Layer 3 of a small transformer language model trained on English Wikipedia (12 layers, counted from 0, width 128). Numbers have three digits each and are written without spaces.
A neuron's activation on a vector x is GELU(weights . x), where the dot is the dot product.

Input weights of the MLP neurons that the questions are about. A number n stands for (n - 500) times 0.0024.
n45: 544385436360294594439408651553471701508431608552398499475158560598681519362384535482475669622535650614420461480525292532500574520367655461522671548426440408416551469479607357611510510439609611535489420561307382481515559531491364399530477627445553508498599335626572571364358381550520560520464558620550271466426524514592543482621498399486648396624493465409542484524720452640642598654416
n87: 351673576301549501645637367710332620448489329523524422514582515344423453575505695522389579593483363572629592514397464599549451630502476423606475772391503569436464552404510426604452660248702509438492492561376629415428366414346504393576392507481478528497350528542462476585413471449570365309510511531497484310465629488500521462437630472503448267625451519600457488579710597389554551713440
n127: 677524567380565349504508671450525519541494547362521530534547501693653293426682523108559542568594532562616542429557505654457570456468474429607285366598688615456475390543586607420657482424681680642421596384412466403589650612616387611528450677392626601484482340437501452292238605451513630484607496508653457348308554403406485405390468438439561599405539593478578417478517277458466591352464
n140: 587651525358453442470723649426493451437367578406336378505538483559534559561461391464299500623733473675466583421496402643589489445576443685535267454506514267439463461574694397383461687553568550440583526325371496449566625363309482425438517590484302558491526531726425598440563470705574592240509604559391464531294775557569367473300320626459591473450443620539675539617439416372378517472399
n148: 431455477507495526733455539476590413578539510638317632546284617581349749487474443395511448581387416546424571729350550648465351355581421545568478554751725549415664484367569524512597602409451233633647617529483218500327244517389485403734430686519523425521248404531591700721417561556439414479345517438323475506769498411466620432334442453463377267444305459612523383669488437613455564581708
n230: 483688579679413458393507390673542662493322639644492319564332371548519334365300585413433592463386521410703439610583547501484575507690777642449526402587495489517565396398424566736518490613606472526479285446559670620522661457551528564559497383525564341460642359223561498545406687256588571617397218662566173466590534551452454534311513378499634773442437354296633597535228540426535453741590
n239: 577389510537557564491502570342760326602524664476462622287452447515492576367659524611420629610487235476449475455747350621538725601530697530489415510498637292438114332568563338586543606374526637578327416438620489541389388525582525369428673563515575620688536481461637521602487592488493521437497593512421491377481607446408394397327632604371413518560726497431664383430453355365345530497468
n247: 525695405446572461428534397465510687439606532480621512583394397439757625508417598523423586488404314503559493498458547494529561614443593417506591448404512301522614409479538543530565546371403422456554723432367481683694558290602571517417634566403327866364546509497435578455335429602539546552349601508241515422544408438660386549333393431630568483412267552502619443427591402443500639631520
n251: 460649377518411572524399698470628545648655582628380485557692554540519469516372506531561591608520511584497491489555484486431362518380527594345515656399492350436406465370521642549364575396630472342462578387357437596483688393526646181518606662452417551574478681618533605544561608267520439554441284457380557277476563408348341425406583484443380532429602559587457623565422373431602576716507
n257: 223466420515275368579550621400545585481541493588521530775655497775272444277483613382513448382506441566443442486486589452548532403612594514295468525587457282506332428448400411372689676350365569452554511461407282434644514338624522526493197435549525269359562532362538448728570440575410490465615552472415507585594590342586373316567430756704495404649372610496687493579280601650681590496608
n296: 402449564450473613524490437503421290546485516354334489451570542467357264407619479441392680599499607443453592409479370592442522491536446374808576619387470359556535615619508641411421550645580648435443523660496335494514546467403604419694550581475471497423405487658520443378531514322427409467461764573502478517743448619414500504342692410608519501517538563470455476483579550562314518288568
n313: 655640640592664575708605454601616365799490524368456439470227500634599560591372442584396511415463631653729452470096594614447387441414366513574168658527488484205460664453319671589458306428348716827436471408662414173487673454542638465323642489148469505412557471638407415402601518542515512581575669521413598493515596495506424544652236280325607548611568450413422426371632615384747532485356
n323: 515528599681477424323599344679469578679458582426393374579551366306406555323529598798411369563644574653691637314238556402512297397376418545419315484352783401582583561381441517388509589576592619456396625577452392562461576566489378469362695467425668651503596441511280483579618533476604689409277521532566454556466569437308534598420621460580649539440458379414025511626461433495582478575517
n336: 573302395419509504455350632559544435448292417515568456739598440668415487530399566688406486394320479422521439457358759407487426253474754453375359567509454611617476531444507419508553358338465476411323511466613362646569721604337358401473602566473448517536475384557589546610616472541606521498542699569407640492397566548532235383279502625320547604718486582643603381461466510570790530592582
n353: 520585394652587536569486541592728360470461628584367391775479655407324395594515790512383483460497582610699438551681480643518384595395371526878541399480467428434376622510367332311397439821529287435611575367480472718555461502674449535549590438462531552469604469678466418448550487396563396483465545407387516559397439297368630390660416305435433552613413582404329490414586522569355633433459
n395: 615615517386422560650516413697531718688241481495437490580664248369553545490170664349481562363439395415475496401521425510450803318461566432505592539375593482445487624475633503524225360580583695498530495518222616541563592448393494445437580307600482551525746353323603423504207511453708560610545676424310537583616557544368404534429458531783388637726535551490480419357445540379636572357505
n419: 548449516215625318362578457253474381375494485378497318625557630703341518649438341391543575410599449684479575476572587574437424633610517649588516396633398677525545436463567458710406510399280560661379718476504275421491531582386681453485606349314557475409552610466505437508426626411582634413561354356612478373477478274528398411583764515523546483463718536472660694575338464417507489572528
n484: 703457373643382402397603710733403470393532611558346570465588484515426521472604423638423558620462458676453512583469432643541366584483487393567279471541434631535646438582609523552427630501529394301535561500499368441599502501376665384460468681450490491383287492598399398305406666646456545287540403599417552530541470437394532688366470437754551550352484300493516508312801347443557534636656
n539: 582513522512435405635560399374507554699528502385360494486359465609494489365426470643290623438572614571561469447389743365648544484339413672456466598653449498679349340445633537609201413874733274428539546557282584297364643559319393491403747507587471591547649394484505445640731576569563327680482525345615479503468544547603507445450449456597601537487507428588308537620442179325396547541607
n553: 629557376438484456568611529525468654432380579494473465477509480284420489264707473421487615570513398456726529558638553477399473585426474777500475487487382601584386364470572456607458446608616505421579421589266422550483551689426355410622455462397467461354543570602410438579454655569646375482274540445583491550220596570441550484380515570525510490627514610453427505564633484324602340578618
n560: 446549402617471625439629536394610362427590393660452644494380637500572575458428686551570645457391431586574205344442697544564644315489430638336412301621693399443302519456581681290233557357752310528285266447655472534568447287368600435667603362433304680440535581384478573460532543515415382558472428788380458546434563620428493590526449424485533634627488645764400535453666589644423462502579
n567: 580531552518495473570249393622417710531436505552520381458337579460505404677317581588468340767551508684734509360325464445582686428381510548474576519350540559522533462510478405674515472309608344694524469749584531565366319588565540697391523575614650522332546371487643559458386688534620436461267460552364476472579419769372415353639301317236380501498543441410414575421587494593547576392398
n580: 803434626538595401738512566456469240542484431514579480402470576371652622511316587661536430452347708460647487282432457235434682157488348225690523512402601677491451389407621380482577506274582378388354638280480598349647466546608548414355764435426660699527541456440528728267486288708215469486377699532589413308525509640716581547608638699372613610523579375563490569393527498368773338596600
n583: 574347330584437440676606450522555642510490524345581560632677705633424531345691525471338705444426417545495611390381402600371597640632215615440474430590534588320301362461568472632550675548380581381420577350423591400408566611702629569408364492572554460571304407505804450458444495573498424434591610497536485404227451452310564441545521370532417676652524621421568441441433443402619674549380
n588: 530596310541464580354453576464481609489514632665510616395578543525464410713480680499597483531501433469601462442526483559244491594517432527385439563323551516452430455611330385505635556367479435523481500430511306696626411317611595462447566527514533646490363582615455532508526544465327555575509443375394611552531462287472533546576571358651399517570508471462473657652592676375543329481485
n610: 522532587472360450436431514395474549388500429537256518547488695280576574548430447621418459570645490389527380495365636661523393371504447675655501481642505642490404501581405540453472528443667554536519519492546398456552380524413599494646503607837478481304497589493432382323520509530494465403469449363595212562386367600256391433355576544637646509417359688561507532518641630521630428497410
n636: 592522412486418646316464533353465356439573468516571510587512534519424475426472491317499443469479634546575452715534468620462625267592391455361518597467542625610592473540570372585456692473439574530590209637372353513615754506508482575527474354427408313586580694337618259657539580314367236733471526608463362525716532655493373554487567449496443559531442593608662427400420464480449411432341
n653: 504503474389357546389481573522550411506472827589360555655420456450375430555496619482466414474623468565419443570566354425491535519548349462528545537380593450387489389575578510611690530531471414516530399690551500549495543539495474609492326587566301499545481495707546310396574607264446565442483392394371385536642485534503521458549486347592328697561531624516460607620618332501416523490673
n656: 506384626511471565358609501519468342531523547340540614299468643650484667367446579583481694375410439663565309429491511798452596356633627534499581612553353741356472443488599457568594437516615419502419609325491637271394410474441530389605606480569442681300489567402640627388479375419459491290588574470527480469486424550573482476294144426311579489677453673660699581486332553623486424496634
n682: 418484686490409556501404426599556464393491427511474549515485554522408443517452479483396466617441442598455427485633482340498444660371684411480440427471568519468554369489430405546437397362570564605537483552468481306583523392490498587654371499376540516513571421364504367458459563529537448404406678465506416450547420421654567552652605594578496439569506650587507422479662427586552535505626
n691: 427486621502543556506653419413486434646482638426642510555588606574419551500352598611668317422455489615658537426559517508510433608424409526504399508381290438364551640619368585607493383554424477611490491508632442266362496382402396470596448378569520527489532541550467394441407369506688483425436499485585386442542589478581651507383451507500566494472444531469515584559352668464412589475677
n753: 459596620556453388678495641456463562647545686604525493471392324387552510504374597542434468439451538650448546355558561477543616445389534412668522574440536581293430354560498551228432450675670534524359690566402539551277527526522387524548554400400733442329633628280458683602357604501602600581678510509502333500576604415548246429525437600670488582506507460428424592445354327597470497472500

Each question shows a token from some text and the vector x that enters the MLP there. A number n stands for (n - 500) times 0.0096.

"ing": 432371338444495551366526591568273613559425559476865628478598615505431586596664475456417425445452423238513464540536547436372438516387642616500703566394616469259586497508423523431460607651618360657455482451513579494578501470339681677553404546450331521488779490538391552444573388442540540498543419537543478568528454609441494565632450614442569379389694288585495286447298381434426582564422
The two highest activations, in order: n230, n247

" away": 433386344488485532351499614551289616563372545307838584570609613553404548630599496415480466389487482273481463521560532467411362499344603663574685557376634465248495515466477548449394582633561399630485499491527550485542470517349578676579366563478460552564797462465497566389662446458526523481473354577547448634568520579429559632671474550384575305420697211527482281458354335435491560511505
The two highest activations, in order: n691, n230

"at": 400383381439555484442579608597298555564361580416898612529541626591447497651609420443385414488478488235441496556557528484417344527362606631610732613415596542227658511434409525421451554607514373661423484407426512444583446573332609705587381656403382531514743577554443548414673427513532482440446383520533498525535469596440470590560468629447590329433637292581498293416329402456493585497470
The three highest activations, in order: n691, n419, n682

" Y": 427370309426455506423503589591295671540424512404788611516633581515439562625654544420429497397489395261463511562560482489355399458394589693521670580412626482216634419425459602370438630571654369586538402455487605592568433503372654637528423627402389520513674620580436518410671457469480552539565412540639492603495484617401450599673458533415578410454617268478458263430347420417553576459404
The three highest activations, in order: n583, n588, n251

"our": 428396310367503595427578735614319642520457559417891637466597580417413524634674565404454412476524435242485457482483525464449392490511620600537710569429648491314562509426477476437474552483612381652487429487505623487630439474294673573566336534427373574561713557498480542454581368505488481524593456516593499534515415633438429615646514555423567276335685276549460289464322385434447535567430
Which neuron lights up most? n87

"oup": 452342330434520490420565706567267552587452524389872618487561622525419510642698484418417420496480459305457472626497492481426288529433561654559776588481607522268516522494487477412503575603576345668434494474480546397549396529372556694628302637414359533447667553553426515456699371488531444486524456595584526489524454536378466635580431544535612314416665316563526289419365436406379617550482
The three highest activations, in order: n148, n87, n656

" as the": 484383316462437459480544707596342552621493580401797636505604586468398497671621507434455467356491381228489502582547610437394406421382606653489806598431539495339558539441470481382416630588608372634510481472557619467605443508364683589536493536384423539503685482552444556440601390513481514534533440471585525649515467601401385543668450612485575485374611180548423277455340361385414579456460
The three highest activations, in order: n539, n753, n395

" T": 393378293415466517400544629574256557567354526395754626601604592503437585644663469419394496526511459272423511559519567455442375485418627679577705584422598474236617464423395540391466613573547359607459475421463582480589452571375629672546397596419359465535695574575389539437761448532480550466506473633566507597563496617421426629613452561429571358492584257469466261463337391400537547506474
Which neuron lights up most? n140

" considered": 484356360394485413493542709604365527563446491371858571473551665523395546617594453434471485413425463253486471496561623457396438500295631679525785539446596460338503545467473498330406628618595362666520474468591526413570500502399633655552411564486393517495734504533483601450623462511515537449573399576583430607531410628452489537716439518366600341402529262563497242340378427443440534438508
The three highest activations, in order: n560, n656, n567

", the": 463339305483461501474598609628360530576483583380789613490610575424400555662654485437438455469490430248491452558452584454323367424400601705531766598406537499310547554404450497429506607551589431646487538459568565495589446531326689702527491514371409562472701445489417566450641440533500537489564407510571491628508423598429434547678494608435617388369544223563449273428312381434446594464470
Which neuron lights up most? n323

"ances": 423324412448500556402520684645324636607389537414946579487608600472385587574672423418432446475562430249481436588444529442437412548412591686507740580343599433244628556475491508409483555540555326611470444434500511449589457491345594730624352542493441564485761509500410509448640417494499487500514452494601533648555468559411486578650441550462543348413581314522455266424335446456420625507503
The most active neuron and its activation: n691, at about 0.9

" bo": 407385364392438493419533604576320605636439543407799574508620595506454515600617470441477453418471419299415453572571477501451405490318664674526782486423585449295496496521451560422446630593593412627449493399510433530595456532371569608606468543396374489452723531565433607359697480462547464452633553608665432525520429672405450610715507539447598347407650276562503208365333350463489515532465
The most active neuron and its activation: n45, at about 1.9

"1": 458387374431527482402589647643374550545381543404770595471655625480429590677676475407488438453511474203412444537606584494355296479398569658527730565471607431287617482448444507454460523654585424661444487442473572509582478547302614673558428622410340529463698504528381555438588396561525440464515436524523487566584555608435388531723488603410655402406696298494466288425376386361433553499461
The most active neuron and its activation: n140, at about 0.53

" the": 514357311423477484396553646569341559583474524397780627544664593461411572693646443413397476453445450210469498504532588463373370431410644658534788583421555562305594514423495544439425604560609400645479493449596545490585440480359665582551451525392443524473722499569443557429552428503496521540557432549539516616514457623423439541697450656421501402351538235602419290420327357415413584475517
The most active neuron and its activation: n336, at about 0.24

"2": 422436323458486529383549717609379602585424556426780659415609612446412532671673502386545432393519435244437471535634595514344378462390542633530733555448609412294558484513424493419403540640549378639454451452530599487627477495320652645566430583417367512495708499500404562450564404575514436473493442472588496562532516642445380589717452647421602454437794291494431322460357408389482536444404
Which neuron lights up most? n588

"ons": 461445331506483496409566729610304581580429485408942587501577691495454578604707443463411462449501401179526465493497536485495354528430659681560768534504645449307567443448399483359509584516536391638468473494486487428646501518370657700548371587421383482488636506573449578505630456534508468455583523542498466537441404578417520572592440533447563295401595314554550327451322405308381586454486
Which neuron lights up most? n583

" his": 474380348483454568404571650571298604580406546312841605540612636520385629692672474377371471426477412230493457571499547423407403452389601629512715612407575491306527505418481507377391567585556357645491431414548533528553478533416663627591480537408405639523695518493494553408565394542547545508584472585570466631519507623421453540623439592507613432357600254563433268392313353393432548515492
Which neuron lights up most? n395

" new": 486311315461497492464553622557324557536428493328792715496612614507429549720656444403462456461408478259471472589450601394433367479398673648487735596402554527284571501484519551393442581580582375651485472484502527437614438550364645641581384573477417592494769499530462547450615386503478574453558522588569516563543504598451412574659466538439592326337627263554438285399385377377445508526412
The most active neuron and its activation: n336, at about 0.28

"40": 387404307440509494411560730623282568617373490400832624506636674521424604660673457449448499427434450288442455592543555471370269542438606601564678532436586467321610453501445522448465557583563385665491487521468585502620482523313602704607370603347368541506730439566432541419639471551526462512478476471567510577503478552402448619646471585473543373470686258461395212441380390421531479464451
Which neuron lights up most? n553

" singles": 376336345477455514396463701583294607662403534333858608499592583508400586563690481420462405398451386300416581580615557447429323533353630633539749536419576429279575539517490523402442607577595359635513436513462526503640431555425571637597363614427387525448731479567449575442607411546525535535471424480632491598477459627415453614669481510447556374512671249558438300398332447396490519506478
The most active neuron and its activation: n553, at about 1

"all": 433400333467509565364582661622398511542450564347869662480643629520372441592708513410439447454493460220508404560611503484414289572423632637502730626444637506305571495424496505436413579481593391647496496461469471472570465473328640616636390611477345529501576582523434517406631425554526439451555458521537442662565472547417430625643476514448589346406674305489511216446364335425457609511556
The two highest activations, in order: n484, n682

" was a": 489373345451468431508542641629342559606405552375814584546596645466411599692646461402440481443472425248468478562526580415435378432324612676518809591393573488283530553420500514367487642562581366666497538489494507528568479493351685734559513568380403558532716492515437543429631351547519497458569397540546467541595461580415414543632445581398582422394560282546461314364366375413446544489463
Which neuron lights up most? n247

" g": 461368362374523493425442601566325603624447501356748573465571630596387605680644435399472478419451417291414422534592514512403365446425686668507727523387601514200554492464492571381509605494638363630493488448523506522582491583347619634598465586393420538530743566576428527358701467451548547419547377571568436581538532546417480533649487542397649438431660268538532238460367348441457544471461
Which neuron lights up most? n419

"ild": 453356322460487535452503619654329522540435515423887640445590612562412606617629509444417481465499475262514447566481518486385320572472665604548747591446581497214610470469471531408463613504558362659433505422497555506603421459286579611597369589489418517508738566435442600455629412560531563470513468499583453619473478594425349658648446548511603299405691316452454280431360344466420564521452
Which neuron lights up most? n656

" on ": 448362341397462484420529666610381559530421546369835565573612594498431641627570482396423471382526422260489463549533496434363341479408649650500769560430601468293494468387438462415422539592536356649429497437475549496564452572370643689577473628488393504584735437578363583391725461478509491490424433560577507612572494642490525553701447618395601477381578295523470384414341370413536605474451
Which neuron lights up most? n336

" Des": 439377361427459453449514684625319596538450603435808624440577547492487589628664501446463366369453381235465447545570539436465402425405616672581703614411576435305649453470485504419361585584576352625404584469538591571675485441379668658579344544427408512499679596632366557486649511501489531510585440533538490573569441601414411575669489548455553323387596196550468291483323399360461572526435
The three highest activations, in order: n753, n247, n588

"as": 455351353443558491413615687654459648555439534420844547493607655476443549583712477375450508401551349177507401563493458401387383564443561643533738573390623518276662458417400474452459559538585367613442441422422561526596489556342660646571408586433382547512667599574453518456647422500524491516466324474564487614538477523444476634639468589488584306369690294548493283436311426449480548482466
The two highest activations, in order: n553, n588

"ions": 385365432487459592412471685582397557578421484383901577483627624472398610529697469437497393428549425210483470611444519460416385493416599670491695572404590476282602517440451529441499554567597338642455522488522524437553457486362612698576289552472419497455808510509399563444660396486533503462496473497566535652526525534455419571698488585401566380412621296594508235351313426449426587518458
The three highest activations, in order: n257, n691, n682

"'s": 461390348525480525398554679589320575605408542378825637544608628493384581671619481413420487463552443211415497477542583461377413442387623646533695569415562499267613517404441504384425588620608392657491454444532578484611443486371671695583512521406379578549755508450465550415573444506523574485449398541582476651516463637421422640604424542459599387389576278542416272402305403436404539475488
The three highest activations, in order: n560, n395, n230

" Broad": 427383317499439492382601651611275582549386642408827719487613606465461571522689476459456393393505437252450502524554526408353412501400654678553667588407542476263545479508462594484389578577549475686463505514496598507635491538351593701549412568391367531511689549541417567485642421520479576460581510529578510589488411612419454634672428509442551353351570257517453293461356373345512430517430
The most active neuron and its activation: n553, at about 0.89

" with a": 467373316449478467391540618620322589581458579371799613550596626569435572666619437451451501455456449259455509561520532439400333439298643667565720544420557461247568511391498538344447623631617403651505538434492524539624443487334677666556498590435421592514722462510402543455634419596489544511570438535488484546549449600413421527588443588451589396408573226561467261372341380423471595494503
The three highest activations, in order: n247, n336, n484

" and": 435340321423525550422558638615317525610432488411746569556619583460482547639662516481436462458456411212471503529463591520423399494398592646464710608394580445265604497366414500377465606569599366649486532469503552458646486500350695719564504570449364552552754462515447557417657465530500521451521372532618516604488466621393412578682429558417584458405601250497449257417336361472420549503520
Which neuron lights up most? n323

" not": 414351346422517430454465732557336570557491454345793562474556671513393576628563443399467488448549406250490440474529510454450397520370665717505685562387630465251565513453500502431413582531609347614528519460548519530634484536417557714565380586481434513498720546532443593463641484500577499467598376584613440663577436575421542540733446541333536359420548251641479314471361348426425477462472
The most active neuron and its activation: n567, at about 1.1

"s": 404350393522508512386500644596288591572404544397831542509604626441448547588690492417424466459501362171489455560496563441387448518408611704520695587382616427275653493458427516411491578542586356631459473456439563519626495479341657674531383614466394551484749508550374552443608474489545539455584428451563489606583424556398482621704485591456576348398571300581507273426330389473458577470466
Which neuron lights up most? n247

"z": 401355355426479490357561642615349607596412473440763617488575667493427518602694459470432449431506404211464456517534454443342417500451621632503743583460658431218583376415406525430527638604603383629509441482526604571632440595400595642485399606472369503514730585557403490426636426457506483476528366490535527561506481618432450720671483534455582361395715303533498365455324390390459631482461
The most active neuron and its activation: n653, at about 1.2

" the c": 436369292444438474423580615554293637614417586362783582491629568580391606675661446455434500495501432223477451537560579510411343467377629662509789598418573512322533464433437557404470619521585399640421548449523529486543433541358638647562433553418366551528680527590463533345634392487494501508524497599525495596524580681385498476622479597454576433387581211525401263403370361429435607497507
Which neuron lights up most? n336

" party": 442361335515496472448537654584313600578476529328836613470600594488415573615693491435488419442467429214449467595517482441408359540365604720500732620374607470251550546406455560381465570519602368599478479498501521469530448524413559676628392583465381605429725502487440594402622458463525553474520413617603511684453464563383473631664491554436658365419638353545510308378357424389374562483446
Which neuron lights up most? n553

" their": 459385346453455544465505658573357612608418541331845591537624591516364531657640509375398493495484451220485451547532576426416402410399600656488702594411589503327524504429516528354406584542570391641507475444533542488571425520333671668613431540423373604487739530522510555378578404511521540505550498585547451665505493637456395570672447555493585358406632242548439252403316389426392587501512
The three highest activations, in order: n395, n560, n336

" | ": 458382356446520500435522686626356590569350516369838620515629555504420608616678466421431439528513424253423492555553608433331347427414630636508723544383612467259546519393449502446499603550535357628408526458496557503541457493288695676622458568444440548543669470587335553408659449524533424443529405534605466646504501574413544629682461560444611459397599338563486281436348389426465589483403
Which neuron lights up most? n336

" an": 498381338397486452419515670565293567586431533361762627520578617537427602682633493428425468490484461224515474525549590405416356401354607656565811586392575512273621499419503526388422612546627399640470498414545559480616478543327638619550496541378406563504714526544491546418578392567487527501533392602524495574587459627413461549635468630441574393367627187553463282396362364403475491513488
The two highest activations, in order: n580, n336